Layer 5 of a small transformer language model trained on English Wikipedia (12 layers, counted from 0, width 128). Numbers have three digits each and are written without spaces.
A neuron's activation on a vector x is GELU(gate . x) times (in . x), where the dot is the dot product.
The model reads these tokens: "em" "ent" "s" " for" " B" "et" "t" "y" "'s" " m" "ot" "her" "-" "in" "-" "l" "aw" "," " the" " o" "ld" " sp" "ark" " is" " re" "k" "ind" "l" "ed"

The vector x that enters this layer's MLP at each token. A number n stands for (n - 500) times 0.0065.
0 "em": 404653551655473354600742465486429652468353501642541616403536539498121355562695261515659543568612450429491426564284413651440679500452728389431583317622683817494782323548505384450373554674505423255374791519476714614333264592345257471518400554556527498375725255390298360742297673487575544420390510393642312429784276315628671670516568504629403443864465438590239395654534488697682438304317
1 "ent": 484743645688431296497692575530559513331317472789576591425678557399144239745741424412731402738690456371398574624387553498488603463365710476264494371501589768446710398717406615390353558680515329459283568492486577741468472603421389582492497671469502499342474387295419386561443660570620743370432475388356502332526171178653633372549519675436406301730468416516381457573628374764683512204321
2 "s": 422736591564376430231765595508486681535368377603700509261738610377231395736712349620578566586490356315561477470415578376553551292487691443468433417411515703392839397636416568556457551444475561473439589501580604665467469710516369490492453725299316550313568298254481382629334613731625636235439650341537393433723391207598697421548582599412469242575467601430358459644587275803786310212603
3 " for": 452605684402490353255916463462506576516351445823472525314647487569156422465505365475410670873650441233572417567395447479506535134707621418175521340527585684378602403719472595406536559523452526315278602611516502613619282671592258654563316837296438466402485359327477436730410623657526580563606617499573615496606422260528486298570513631354556205664447570672575344683397595658391595393488
4 " B": 498631869707420586486684588607364465567421419615659531415656377580282450468337399516570519858628480548511415535479553355520621431690549384502331536372809630250481527598535388570501594575198427529272571639652321739297366701556371486633544445424551398301436158275454238484568600384437418488588543509620482502673272242565719665181524615317801403567434468622650513300738488529445541453315
5 "et": 475477524868273464647472737689526111510376416834662538370619742530444566581466266698684281639507343413547659490592448652581412429536372443682394569288559723292592584471688445763506534516379511400206782661464572649546299607792427723325541483525623552609484330303336395349256654363570343427514529555534299550412230253550552501322496363490727377709423482449693328474363417705432665288403
6 "t": 346674502682410093455750577491400410710519410762741520656775486439441450686415219774481542617592429466655663521522559458394411419503546523693346547207517769519667576461450490638549663782467576509189518348358598624596118777652464554344514508565435296471663342282220381366320651415655430267518328548372436309575525274662442533247694525581388558348544488492625431532633409831621389467231
7 "y": 357594476490417442384600508555453204370521382540704392637485304531232589578538174957651631601442450451584559400586910424234308276667514342718403419477651657553530416665428467661405510559272552625276553345474512865500441849627302634182571445365461422547618423373453349426246662489599282430593517410729386374578529499524535379550778800373415552552499644380547339639741326742486527313473
8 "'s": 476592492609691189228584653575298391276487233854691612474541504542056622574655290795386607597541378273544366588426771543492722308425488409530471377369809618520559507692416577722601587375283503477295699628468596501578476760530285574542533628317366364447509245425502289824425246371511410511705589508594485689536469248542529463700608620469525457563303449375550505602611370647343634270468
9 " m": 525812635523379328542577612481491394450541452693639644392568417490203623398352216366706584788454300410716318500363189540615689599536539538484474310573705744335636377427588513359347490597436669566446586662464545473501161667394535634688547587427480698467449195260429262321283741290626572585721554556728601516507411229495722481516575488434661330589274306540417400510778461680435457460368
10 "ot": 547463375570260324468800728703616452617448540540817348520388672632399387683416369444734503792711454511490525248424502575799336812360629501481565415384394705416368230675556430607256507477354587242389587660808751690358210640460540656486619491537503469320436338371467415441362785423533440431513425428472515593288214299642518113461620533385563493744513426448669455297676345532447575374493
11 "her": 523544640543443404311892582454493391409433503579822496384561557606206519620619162331811444790464552267576483455630696504460484476363732566505518546443707701491507326860418550559463407610418513514487798582591602623458480636538503657119581484349467399485401405228478424569165581459596558473621238367578555504495319202517583242247684704529497468386469605403669306580359377640455479274441
12 "-": 355592626629289395493745813592344319436415298726725587465474600507181632691217256465519760606470321515678487530403584583642454539390480642612355652311723798451532581660329553519382393361354667671266658617636582448471620631470607654443398605566382476340273207505513255239557551476503238357478387456325557541328324363593492289435845475545680587758574641469485253483623445591554472454634
13 "in": 580551476703423667490606399589529307166372369736851427521613625450306325447458370624583600558611283263708357381271552620546448395498499625495331345383296646391525407568475582592535398742518904477399608692394451434620362704707548656442474689568342706485453407626412354268226531375823613531467656367480687526409517186469461318572766538621591357502620546514460022634517392616440722393458
14 "-": 311482771541396681495654703640280270452394447774587526436480616512156520570497291528595690576462376699609394486279435656606300462440420583678446585433693885460626388570399340419515327263337648419169585566632527498398639617637592648423383675515485468454362252530675266304613451535530225393543590524295486517416342461617388328470783451508723783677561679720532163359652406505456587471557
15 "l": 470681580735414601499552491783385493227429572555722711391374427586169523321618440500611529555630367437773271220266614340456336510687809283640245421323660689376653383556649481531364375607377849369342389563434596397394460599684609629597565602435440490512462265409514432371592572558813646475424533368423676649433493400608615386384765380545372586538365681582298252396701263503477696488353
16 "aw": 559610633512388705228480617550439448425378659644773478425608559513109352655584487495675459238713570429543437354479612448665406366551696519703395441386688792431704246723553577454370663844438486396375509592457683542664540401641343757365446557357530449237629324378570285411381613375577640364544257292714223475662465490539359369719729606468570354594597558422490353527598303464289631427337
17 ",": 571840629636467550100740762459497504529377164758915596221432536710322430553712448463623637723552422366459309522373393364537776420546484626449498370486679765430568346647712563381618493428341476604302477624660550564430584732550337738384463654303478369410336336343483325585390515439476487463691431321485578521476503216455481433470616356391613515557372421278564421674456430710597387401490
18 " the": 519694551503583431119697546479388419506426226527717647365513548463180384587491411567554622937729611327673357389599560540503621303493568513400435624537825639352566495681647638587480428431150482553460549688628472391553497709433271623487378674446339438386534352187375350555372377400578637572508387497538603639278282252523697410406380618353537322668346645573540346508626665733703655406369
19 " o": 464624578622383419489717643499410373437254652631793719297460628470346696517184191436660597781661405461494340646430361766646464711554529331535476410426482737266457455406467452425132454693330672284385732528664515532468252495388367825474627527214491625480712215440499451599575675448605593490649478513512417533331473449703533302486573407442619208577566677575512294421650409483484642364515
20 "ld": 557467794736637541378621561414307369371218569783657637384671453373382358313534343455717344768689598420552470581612623393532240573591649463532310649435647809376393348780627555339254518609501563502396589615638627384432043764612518668441706321491414439425296306396416502345231322454594641502644321539599597436418496527673708289484617489351562448607402505574617363391355482611393463533309
21 " sp": 314706770631430349583538609569320504693505129565676408221462466550288328475432468169632465483557340292657529578459388486546413691602490470569304495486544642431468258456278692463341739790409528532450598645573613757632677671516434772648399653286387377673565237189327601520469591436554631378733503432560724859304435363680320449464439400328585338597401516383627302570584393723558535454376
22 "ark": 534461652415509343533705453331438559477546465749783426427634591486388428331509527638484415743512438496488441531556651347507374391356550245549473477516435626337648433781450531669357687435404666716355676576653469592511463750740656624311553621340424398162281464263368446261154833436672626593353285374715450591691379351878602284468559521723528454372561467434326342489490419835263499574275
23 " is": 433770726410404566234767697600422439568535239756698572239613485453158467630589369401582587548484477260558426476321496508569588603391251457239413453466529673454591510755377553626307659497391700530324897542730582600411540728453224681649419683465504471414562393201279300485428524498506763564498388387647579340583495452552597395530604208388548383296420537313582423570599510480460696292770
24 " re": 615719418586380599566690539434469497519529576511772500274701416551297586532613377252512454682485585370643252408507282620739431717434447476346173315448698764419634435581294695236465511365299598523240482394559513490682427548639318780597411653475511624525331246155173317545073646595605718722405529486431669556494457487406613344521631371530490476623387644778594361510586469560451756407588
25 "k": 341813498425573412521490674638457527458463366450868524453749511517270308554456422416590537413720619551442631613528252490420290570412680595561476378436593571269713262786626536623351490619193673387325603342536323623604492692487592625589498815344521411330465322370329321203360872329800632474485546599481590408438400331431708449444397623529636550559486326418457318460737261439454575579533
26 "ind": 423535497479584705584743605378367449466473362445728673541616479555206297450659577573543574658558565407737341565461540444268503502325620478801623590467293543307647090878520498769643512688402680567255613500481410488649467763629416542532308684422449368372457276482277449136057562547566559825473434387588524523594474430514437402270656409529660537475758487333583450594476379506373536493287
27 "l": 318733573833417546556692692479414565173411397579582505344384309415313503432487425633584442450733366508734378415501774389380458418513688093740555512349745613468634265788577602431362539500387933586323637500230661616397384586735362493627497745523417441397427273468367495433576699592611648417366286188488411450403471267675466312297587513556527680552482566444415415582736495502597541545436
28 "ed": 651707651746541554546548475166384483404312330572695598364646480420346546422668464337596460678643356528510410584315588495480375346414722497567523645435594664372550273813769829527486619532465776407163618337366643633622413741421210430467529715373403490313535462367413297546161597450728418539461568436703333523439544254544415429420747275456701492614556621131463587576646550458541473275372

Each question shows the input weights of one neuron of the MLP. A number n stands for (n - 500) times 0.0019.

n583 gate: 549558777529706378433434313402473379450581552563483590379425655574535512463391567474428408424388593637419506559447259465406345346381359546419590462648509535565307429466412546489412531547451526650718422671601329413577539379424497451629616603580483352581529461416517382348532515477681448471634668588563420543474636509423541623468440617520506546531530612587474631572632454500420445457553
n583 in: 430535564592551519704367335421583497572394598491609478320494452799507594599691555554586513584401390684785391624694449494588440478550414440433613561478388448356522465469552506538652299435194532500443490360532382558579697474487617560459506340566407538364439526318465503582449400588642401500616612418484472334529520158541438539548749513685393462450464414535361587484506617427484452619396
On which token does it fire most, and how strongly? 9 " m", at about 1.3

n27 gate: 576644527699374424411370303732579412621549431389649415463576577318525593552406558558524443619415610506558354438586379528320645401530424558576368381531636411590539506559509558536687467682467611586639491562630521546479597516506455684518324447413582567576391644528424512328530472533408518572457473629554452530655394503479268460551398657646528451458606446491626570358309410194425482395488
n27 in: 564402500648532546563429539436302377596376664411541672483627438395440487607316444487584636431503385447295425399632452307577581634424506668639562428503426516745401426535543555452612420338519446543581565569361422621535597596294265639651427643266591435534490654540727642619425664541539368471585493497343628519470377417708329635539494513535368474475424400409709418578503317458436564500289
Its three highest activations, in order, are on tokens 16 "aw", 11 "her", 26 "ind"

n267 gate: 758506310491704459423556468644497380549541450528305621785328375541316535560491574570425525650503586614598525620355491611503506628494509345412382471592620302474478478565526427563631519455462363744657497303667456599484506597618597469309503484650250449384481487579446399362440461534605639424398395463462625444477481548306503619566347676360503579556578554386509557591538613575544465276474
n267 in: 366464248611568632437517284585344467540477373381368582386451649526466523628516251549520477279628404348490635478463533384526595374468683601314424645474575470658471607758330582387629581657451490567402276644304461569354412476526350529490564540390438510405418710473539493575670360590695611735358540338565513597413554527523567590402406520439443490696453493448552352379372623575471510577587
Its two highest activations, in order, are on tokens 18 " the", 8 "'s"

n633 gate: 683431425519494575494273481432523478385588512289576431647391487390510655388484597600552485362481390378503344558649389318497426730598543317438625397375547557656381580497604516491475546411475540683577654586277537481457340612403596460488546335672419697446578526397534457704525494366604481246466484629491482503386538395635396569540528591436459609662643503600602616643354534445515355488683
n633 in: 531566497473493545597493573466468663483514405470353377493442683288458531520585269561419524744561386447247565364535537411439640463570398619531552307469370469476500230659503442574441564681411709688463572619697414376493504426552578463476570413527531373635555472514623592425401576386538435721407424453541594406535398647598497635745409382359413452174472486633422397432507294520534415903316
It fires most on token 28 "ed"

n526 gate: 687521594569521412700475558479359666581433521476458646565530491470565626506672497503314630534612411478467424358469374527569603461447745539406473503537591555441265569385475186497488428392573407423524598463563533491464547314396307599533515652434658311406503365443700596371421586393378337533411412503554467423497404478602303469346422503533481366512630412548659656621579386398560476604463
n526 in: 614703287560699391464576387585573452484574608440372449529532310701363474576291609382513583686640423484688427488600317510396345733544278465494529484452634709568569525469597622469535553610583503487440426441510561490598441732362509418494694298598490394448417477517522472456720361500436462364632593591591415253471539406434558610608525506456604385300471510433598462430398459453506684375578
It fires most on token 4 " B"

n618 gate: 407494478559491462389399714469616637557588478580427512392437513423707554568522465475327571726444541542659494527598383252561466528619410568484393578528599528662439546467702491358446479576596623323621669646525419456549599612516438389697451299562323500446553519374562531531562607476415528596450246528463491555525404440260532544537537475799452469341252596600583381596385636531432339573380
n618 in: 355543529378474454638271549410329429550445529611354487344276549659338424455645490490503623614590578480594458428546497673376297701481468545419353513533429523371618570292526562596536685457312535530506344533484240507423633450294478394468557513538574468337497711648587551619639477341582423593565594299551506538523463272577566408455775497544540607490553368562737604477445487538628558309530
Its two highest activations, in order, are on tokens 18 " the", 17 ","

n121 gate: 636512658609556590406438344716540580567386400365433518433527353289491651533476656762535574452589464439583667491473559599362444318599633542639536293449643539463445388381627392621684626591509588594423284376459369545429524335482556399359474473409485622514503365611482645529577539518617509527422548694600503567588509369341473497601388524427427288497479518536494470521438577503556467506597
n121 in: 702412578671478374576480557624568428631415317568506481500553737555679548537565342388410702453444459564378422695674525516478428503546559425512645707359450588471546463521491456410522626614413559548512456513596553418472680401418565301386592407380397563527494545487378565593556579503494540506311459358618518344510609516506506367612287687466452381402679167478444396326319611534509397331548
It fires most on token 2 "s"

n248 gate: 522385550400600525538641586675588585426456578283522440636427577584658519264459771588262403424591570419655509316439578456544616506543629594491331411544522484565367506316449446625468652388333491417472633407418519503391552607605544343553367477394727408329679523467396610619412462506586459293370437556516484562326597394450676602462544692534609351435516616402378462418352528506522362565497
n248 in: 468418231532651528410235407388643585753457616691490553420461611444543536465433539553584563397334600358674454545500605400615486451521722666475176525343676564504465388665253560619310695180390563450500525471405351514395500540532440567549497482591733560425373456562521398588525418573639546511546528552525521379374369446441493522286462457444687599371489373493735450704214703594273433524593
On which token does it fire most, and how strongly? 0 "em", at about 0.49

n37 gate: 423559419511494450472419444519549478400545547380407595483550624549466655661378396383569597609425522580687506503565459548601456596634400317522483492637467537617598536692644427428539462466731607426589489398522439475594506426576525470632612420503430374460389420286572497506447336536433675470365592467472382333474480284338486367411420508579571492369435397428539578669383503604486364374494
n37 in: 535339621600594438593408542579423391539586644494459455355521491386609731591509584465377471426456599454701254388713594545488471523471423471482518417452453524452535714601392521398482587557790491482435595509547648426289476473470377385421459461456462613469668500604432468271379374549407724335500381614585421515575461388550581407662544485546286515576394524462529396527471523509342491593437
It fires most on token 24 " re"

n17 gate: 455441424461509583500427768539257509684800488506563417650531389395435525579552414473567454577521349506619433610478361632506640530616479758406469221528476485647323503500528552500414503447345458432636543662306573313587437497555579530578578541319354531456606497487567482430482661599438430609472564476464569512478553304545379410552614367267488674443544451509576429467488636446431427668423
n17 in: 503579419560532652582491353540434434604613448608577648307512655500533394639581673497388500579639494533288378556356382468391558520364491506356500465456442529426534460500518544546550566562459449579411561479439343529385684696386512405575696518457610532609390512295546520408561450469561390339340573351583375469465672826537462482578603392346373494497485543500580538483633460695586500463435
Its two highest activations, in order, are on tokens 17 ",", 21 " sp"

n242 gate: 425296626333420597805628491404522575439412581533262406503388640470681656521647433497437593388578379481292389608546515415461500580650557506557670415400593524611447616520451415536436533491506645433437306586685627306458312522591482614411485641550548497425485606697584473509488515388412494512627418461509521441353438568648378399575553375476466364524500383605607337500362601548458488361479
n242 in: 521424629661348648537631342503407419491428545441506624608413615580426494428626652482536575603533536364530380684439417373325392361691425458449597518639614530429547595564387669687640470387488488363563524417554527694512475392433569596509273629438458479459425556294536527437590463621539530685391600669372509556399454417364445710604313533562448464556399602440536542608428435651343542385460
It fires most on token 3 " for"

n616 gate: 679446330547509459545411695513549613481529334665485551516567315497526503443327609377616484478409500659519661706651591516413723425525509399544646424564481548481640481503394354506558444384494506503604557332346620373478503471455478553441565513512374551463336565608251444653412465537436343579525402422563659292484403787587436622465313235543645510453416670528441503456569469516800459388500
n616 in: 510473597473553307462510578613476346514409643576641520414584507520565602708617378393264390466570405369591480588480853388546553304533282477370605436490436520545615410298391459427687358616628593466537436479583631598600424294473373370410398356553279338513403455479597483527607575622653630593331601420500629596510517702497282537493550361632473268467692460513483422597400560742507677477596
On which token does it fire most, and how strongly? 9 " m", at about 0.45

n72 gate: 370560497390458663405372537525497355564374429310556380590491566643500861386491526531427577394500402474668449508428684655483594497609296526452609397583332491567517438550719480427509410651423483526650494578435551457559556494491588492630603477542497557456503476660463486367432474528388466438483531447551601626480520305458335532681618411503703549508587412489376574534543314492410523444500
n72 in: 621497445431443541582624500500500488325459440397463477310468649306536538497598617431480572447500418455506410680397500567666488340670428667627515497456471576728415443348556675297488571535404414521535480494411622707511455479334494457431489604388462462301529539503627520612404468420684488601596480397623546500367542391280471553632551491455597395617719494570362585561480537500463477503285
On which token does it fire most, and how strongly? 13 "in", at about 9.4

n303 gate: 510487612599560539412350273643573276438590548349384558319539429465444565615494419728608542500401448761474545550607350364645420386469276564478545603455558494612651364634585635506416591461269611510328513523618619494503602303587723296586412520494574291534561430577551592500516474368494580593500668468452500261513424444677529542570557263453523690591513666340478552449423586462440500415507
n303 in: 691615575437696645348359676560512437571380515441365494531404391515457433326602470656298703473569558667506338643582536569538473476482419312551397434491560491411418455474536397616400476378410538573378491371419371603663469445542634437548406690461437383422596559469317417551509430438506527452406600509497653544595589506453601533628544473621537572521457452203681400575494571793429530524537
Its three highest activations, in order, are on tokens 28 "ed", 14 "-", 23 " is"

n614 gate: 494333419429683559414527332397204445696595516554382549759357441564331586413591530510397245562542428490497350494348645395337578574440597506519333474546753392620430494421632428670474350384516288513487529593332653536461540537516506558690417450455516559459435577470494429548558289433490658490487487654497618682404400530500556490590186622382626510605480432448606611396532516686423652589576
n614 in: 260649463480533338309524541450337306510547497556566561517524588483606493413453676728633527547604635199530675418749467595642510497467483600386456524611490561702474576474405588527605345346426470425680378538520658297510565631344567337659477545483406547370654427322530437550741282619629450453463507447473338605449483377440558680427606537447312584556610437336487389560390537361653637398261
Its two highest activations, in order, are on tokens 18 " the", 8 "'s"

n21 gate: 530596476336406399584455463515541463594503718344419629447546337449547466534378571372579536669451694286402262589460485580530485446560674576497491537681558534587464551450426620482432377683622482618470383391500613482415466431485485576421467628506561325420652424665735442561366701575414613318500537687654380284484437453563413584433605509515363586488537354518573442418381536325446594668581
n21 in: 453366344537557418448535401490570598458285665470473275587347565406438490466571548405614497493395623570582480520693641408540557376400574723453333445401439596510573591437562531497551450572714627565399517604584388589574611622391322527436258497436476384709348423264442419302622620776373692402630408520554343510604343555510510730578477486543455425264476402334409411392645852379520510497476
It fires most on token 16 "aw"

n604 gate: 437483483392588471439599477395432672444586617466593468535607491412289418466611436400486460702574419556460489358474286379409474511539523509529584434604448358582376517363515538497483489506566508593645347529546368555619447582624577623466500303574509454614466464512486400509520471472549666526595751438446588486395488652253745314483404523477596333517479483471511676374423704406429683497515
n604 in: 450443464494506485409624536464543562390521610582453401451542566388515555622420554578613378846446416423413464549482349296535598774728396595348329449563613425549397296570461446532428459503413482294619578588503398461411552512428639509583535549544476422425420488571470536488604461441449473506617485571444391468409414384515664261728468763453527452497393533706435530557512420701406458582521
Its two highest activations, in order, are on tokens 9 " m", 3 " for"

n174 gate: 463623393549569480333584471632395563399474543563494538396491576531456353491638430581675431547549710515477514458591500497591558354565532431503366381532598541633489563593570555328626375370546234588696450550598535520632696476415325348537494470666448526637546476542503586523353503466661457417532497546617309574642328411380571427560352348335524509594488408500288483656601437486443483477468
n174 in: 534550525469390441475506481390529567566741576557482488576500562542462497650518456454585399562574599418531426362425466615636546664515564503482534339460598388635515570446569410622217497491485324728445485246368497612439557557429298607451268538649349562533656579458789418500448453572693586592410580624412579352359519396497441525570539316485365472551286521423284429525405345509564586397588
Its three highest activations, in order, are on tokens 1 "ent", 0 "em", 2 "s"

n431 gate: 626591537581625313423362597547404531552511285362384570500542571398661303461545494508506539426531477613387607653389508525558654639583433478550381616517450486483682506437560350528437702494632417431469449500486492534408497425415467433325351638539494387606665494550570612497396620494526500452472407525506378453580514580456623597598486531641440497464405441719319723478343392461597402503483
n431 in: 582548488353556440569540695576472400564366347413491503476586605503621419397553539675591559554600318585429488393275571494450479430480391518453530458452544614446663564333458423497509550428544453602494619618394482464342457500551374565342494751401601551506586515589488612465509554378602497671470589684488538404669524500386497533376444449375379482273579471615192744441346632518506665456449
It fires most on token 0 "em"

n554 gate: 467539506436467480472425635282425433358754359579350595486500461582611658722375717503367492483467396506503570313568608441470533571615447544553567469542500579264443417562610433489531473441511495463456433565417628469569540389542483389632443386533525433573533500682492459517439449516677400348503696409420489538480497594434455412519332286664599430478548533481409590503395588431431561360574
n554 in: 458607532430532332441460588423417349507484510532484390612503585335559657792481539474657551458503575341352436296712631471383378599708474628423471516351455425592522360669516442385393449569529484572519639631404529448736533457399410481765462352529394358708394553594420532388368487367542535481370552475612627329484659418316588480506424523582520410721451567535423503558776471551360695418457
On which token does it fire most, and how strongly? 14 "-", at about 0.38

n547 gate: 457512606728432390465692451446390414488431520616483517597460462633576608658506602621494520555491587518391310441456551454506597526477529414486364575532474439494480580386468358551666308544718489535628431353534681399449494756393360620443393447313606474450503464467468574392457430404355580671457410455597477573526403468582450538389290529542366618506482374632622457368426568307500500590626
n547 in: 475322364570534529414562658320374455285506438645525588575585468450558569698441497443604503483500509401506372434546373471458257629578542398441666825443514557558539486450557372562443377546460335503652497399291679554447477509471444539514403526424545563443472497506438627393630368444500545463611429494551547681451634509539575391494525466319370415519639486565604574624588500559562486347497
On which token does it fire most, and how strongly? 20 "ld", at about 3

n300 gate: 561500416355434559536588509393361387467673393509677567476488506586348586579488556448410378497602479551512515446444679673362488673646404422474494603691453406464500708542462356540565408444488684547320609405494459547327533506638572491540540402468488450658413789515448335410515444620541393346468304500601440577366392533270426692341520556417527436477363462456405441454520457488575581509470
n300 in: 552491454561430305675433603366487387616562564615608441547417664488428372521573481466628390593531705380580359482353567494436552500578540463552348472466589475334539315413404522363491733684693536388515373387561328543327431572475314466482470434555638562470479437631537448555325550651609558405389627394491570527309456544430310491473612432587603475437337460611579719344384503600694647597587
On which token does it fire most, and how strongly? 5 "et", at about 4

n76 gate: 458559555433594571593522404515475527288445500623503528425479466509491345524582571473325570601457678340320561562478675448437421440488345652543331420405585577612512488592454684328426434522567398543515497254206457506440547697248449521696581422446579580379591481494546533415314401688281448594528586629467503470469503575440630469485374374611652387437544570463503457482275551614476482545289
n76 in: 662472509546415491335522466494719473553328378446380528409355441470782481497500419543521491583576237592543601515369527627512363685419347353476336349512702488569485360491624666445463449590764533385524716519619491395263374381478634588497509453406433414358430440404601524682583385383469531662485559458573518292469396522564587475610530460494400589473494576546451670387500436527442616434565
It fires most on token 20 "ld"

n99 gate: 466305365325477509626527372469327440400494474438579425503512392753553480581655573569437517503572573458613318464617503355594649363712529655615427477703552340559458574562430523415357398512494574764431616579354578552469382544456466532511619636560362332517463548350451589311549377463500523540578616491497406370418438624588521480577440625492617552463412546425406549543520554506500514520708
n99 in: 547435254343552547568473328404202477509529322578365526476559527708521411386748521506465526556605346500526415543592541535405500538445485699556402583713600506482684448503289432384399491569377509592666565521541565589491389476361357456343454701706438456525570412470497450462503310445515503538530662500535491437449473455425598568485497559514604579483527523647416470427664587488648541537682
It fires most on token 18 " the"

n536 gate: 416471638565649633408624532460724525590519575509383450378475671420551583578334497324544503506391383665538268448621649481599550525414453450487728355538400446619361398372618563587617494497531485465634551481422604522519529796459503456646457426454556664576466458611472547282293649328427572625374339593391324312526481353605401452400593465411490491368288628469547525597453565404584497562691
n536 in: 646576575512580600484487500407490463605459624472445563631375557564446522540447342438438466500568673622553447439487450378497404611344354537373362556362668462519586198439645472398604506459500469408630660538494597365426699334431475426583289529300285741413466455445547385540615525335358693630704277522509632500557356414509570576534417544610608516632596603300509569637593531596617453497522
Its three highest activations, in order, are on tokens 23 " is", 9 " m", 11 "her"

n315 gate: 391357638400583607450491654500434420359546397313373535571379419514571570546420416486400626567520497432526445464406591517568380605590517555354602627543471570179472386559316546423628443614612392485755509526520636291577426647378471615446472423528512506450555622611535351486589450534625434534462552375409599664570565447486602459420440421460535422525494658506392468509411429292409612441684
n315 in: 485432577491692457494532509546344325648460421421407546509583587479393372537650432417518567633555447459371358368503473429558439576624408525509789503447356248531648533560559379342481333447457418553687543685604358395616437491484405494342434349524457463574568761494368411613365672582562552518717333382573442542500525557394610522534418556500522556539667528331436385466776390464643528455581
On which token does it fire most, and how strongly? 18 " the", at about 1.3

n16 gate: 551355386503544485585403700405481461653356521362447290684554412680506579566464684548473330386524388485419440596579470681370387562477497637467524341684512642292485630427348461343473415436599414451574530381348434599544522454593461461512526524654506422477470309519614577461664697500696604458536647364488418538558417482491406445693636651391576410453485315593488431503581601612538443535509
n16 in: 407409491369461561640265606533531359488545664476373533620379424518423521449431312470500401624368655534464581564415521603453587455412644440266415527609413649445659455719436545402394417500263547595395479402658446630622525611579625473601276620550506409474617432728593327542497540550394578506567485663554408568558506451628323491605521366335497379630426467614512443581383473539473578512592
Its two highest activations, in order, are on tokens 1 "ent", 25 "k"

n204 gate: 494476406569521549586506479512419575327494563316376482432430555533389411373539555428413527524491625516573485471506578567613386470397422416458585579360440436509444551518414524476650476466720470374410527642473421549524556386390620635348565519736551561582455690522696542671639641423463308437570369354658657633491562552458469353662604237441589579518596347551258433488572566691309362628512
n204 in: 549276461552368539500635422772376374500362503497500507734874525510450546318430681676476682436388365261511345544454479546410580247445567686563351436687668560593538594510568309635504576425560444446517465382514271730712655572496702619556576475392335412442426489537623636322489625400560490524479465431573621565647406547646311496566441336472604465604655423542315376318556444479490619355371
It fires most on token 14 "-"

n532 gate: 561515450465387503651427509312576515634506468394511541330664444632494494474410503523436660553593521446494503449556659570408648348489564526436497456368384518551509431429453544474465595396654635568361573399610319538480503622573381425690517434624436544579398365385570659399541459594370747422377588494483566457536682324460405666442451347383340564480628346392552350607454578454601720617473
n532 in: 476512697463287506437519379540631506651463503385479531554475553467384500365503344552595482571564488287580580815494482537518500582509429408543646475249466500384566521551416438369593551475417479656619627469607488543500598478404390221613521535603534413687672452458641433384528559464565503662450581625659488542293497682549422469350603354663519447491670405546726481454313518308406503597491
Its three highest activations, in order, are on tokens 26 "ind", 23 " is", 21 " sp"

n240 gate: 442537472461373450367683576312358467577592414538454357457430601492529344405533475533586575598653472710503467571327569480527458483486328489339469618671417545597448395457667377652743670511651522418461427378339570472459457483480511475445519708472467612540355520535656461428430404505492456508551396417412670615591612563533477585486439472634455609500506625388666579514583500382420530478503
n240 in: 446469309467512521559794552630402364426610476393637396481594564524605435352479678494660533604561503581609476680599620561647352404646554509527427552573400414447455581370460460404571515389546554407572537407482594668458388587521482560620227488440409661380603300503539286458360269390580452319503549551461643607466628410452623503572464518652349561539354500561434534464267608416479554533519
It fires most on token 14 "-"

n120 gate: 323396684500269566541497487420471422385403562328707459634638421451462408475447585603587528365646465426475444354516590550601413645604460621553613331556559402522372377464768362549491488554382457560559528605426325481429577439594379562614692433472603659458307786477724704512506412619525429506459390414525506292386379405546348389649488535558459500436417606459472541491425266512469506525440
n120 in: 510642387432354621336489635612735606588410572595621538556507198672412713527483597442572531559760351564411490336388442579669814364544408432524434631358384379289244405380486421544601284612500419524551517528575634541520398521358432480626463482741641486437558667589531531473469566655562551418427286405582601473465243535778378322374493347433497397510605514490429483524558493486548616466347
Its two highest activations, in order, are on tokens 10 "ot", 16 "aw"

n543 gate: 530473476473405322509469530509572383423645530400515660549575455473494463653539603575452407597500785546353443518390434642355494479385404339440606735548311549365471506302533512598594583570593470415408464451402614621503540377488566613470503506423650416436808531484608405568626497512503536396494515500447382591323380629672497330539536430350567352494607455467426729661344482470547691583555
n543 in: 412383479540670435637602457464614348409552661647560696641509531352525534439576327528539406435494497468555371530624527540422403518488518387473503725429289562519263542411525380249386623481570572500394482472585580636421622625408439506367431281424427436521601525255375345597540574452426588290697478482449410635497560550597463689603476574611463525479659500479509515512262579651518585446615
On which token does it fire most, and how strongly? 19 " o", at about 7.8

n196 gate: 536491539410478526342609500410620624411520494531260480503469528486676635523399389334419483440677326578562427508592696392450388531486475511545560625554435489396497469335471548508412492578430500552517517572494393429419555514509556534475691413500573585315461517479666497511297440481543360444514560344500578542382529719567560283413514372536506486564745281506503545553579458419723601614403
n196 in: 605589611506486488351530423297467655297641613497520251374500533474485426471503326512622558553558609557356582483429546447520532405514590450468465421435445636584514509477467471477382512449594416426599585607477412429300491419429387494610480404393582606712509394533485599723304417578435392663465588497625457511273503354523643631419494687411417623382566503520439585573523297604520323644551
On which token does it fire most, and how strongly? 20 "ld", at about 1.6

n163 gate: 454621558564406558456455330491560430694309488407635558660586608584653590506393494497722317580558661607411485521534682525361527582548427646500571395525665299312389606417481497518475524590622488400436614494683451392373472729441488369442458334394326632662418383354503515594558351356503460433515300527427623413488443462579385360418545460527344592524437476518309494595460397530430622626634
n163 in: 409574626453640423419506723482543646458512503500540426554485402407590440699652461488383374423456473548465538371303127278338623596425421509535583580494576506407488401531473479544426595321562564524392308341336453657631545437536599447541595476538623361313603533723588506517459545411660433480393500497564350546521452542500491539596538562514470656477413547565590370544462395477628637474443
On which token does it fire most, and how strongly? 6 "t", at about 1.3

n256 gate: 358463523520432379344313589373603494477491534489640486553466641646614477466551546537658321244588512330500232528419497273660537472430381474466555517514588431643556540567393468565664590422523632648523626637452463632286594421618449253449447471554463460569443488613400650483471532612442486679543414551523343357564500517511526471557500439394509531578421509580514537486449466531664412534526
n256 in: 470570648587548615616623561602538410537436434518447479435448186574580571518530463373356377409533345593385669576675368497446479563601446681271470409628446756321539500500341464497558482626461515463557552445443473360461543485576530488545553593318557494474669572409500296539464512642543437476354400306377628541395611543270390381557530552527620612571620494418347621536554658622667452533512
It fires most on token 17 ","

n71 gate: 642497615509386338546373592500635291469573624443458561422558488330599503445500390521639391509327641384360771627629506628446512389571427530521375579430461742429700413456445515359448401426351602648624515503391336580545475649414602542533467472410509482673391422487585618557445420393653485585482518479440542488376354540656401288512452485491206567282531443454587546512594530563563563613540
n71 in: 477407572405323605286497561595395434648474655409593329663590605634406556471549637488477454541696611524593462362268408613514457529390572526428558477581555334459560457396500442469643616388462432465466407527497630529477556577678491560523582527452434468690474470533488704514581447443573422345602291560431443361612506562563559447491528567647482419421414598422237398667457394517537486367359
On which token does it fire most, and how strongly? 11 "her", at about 3.2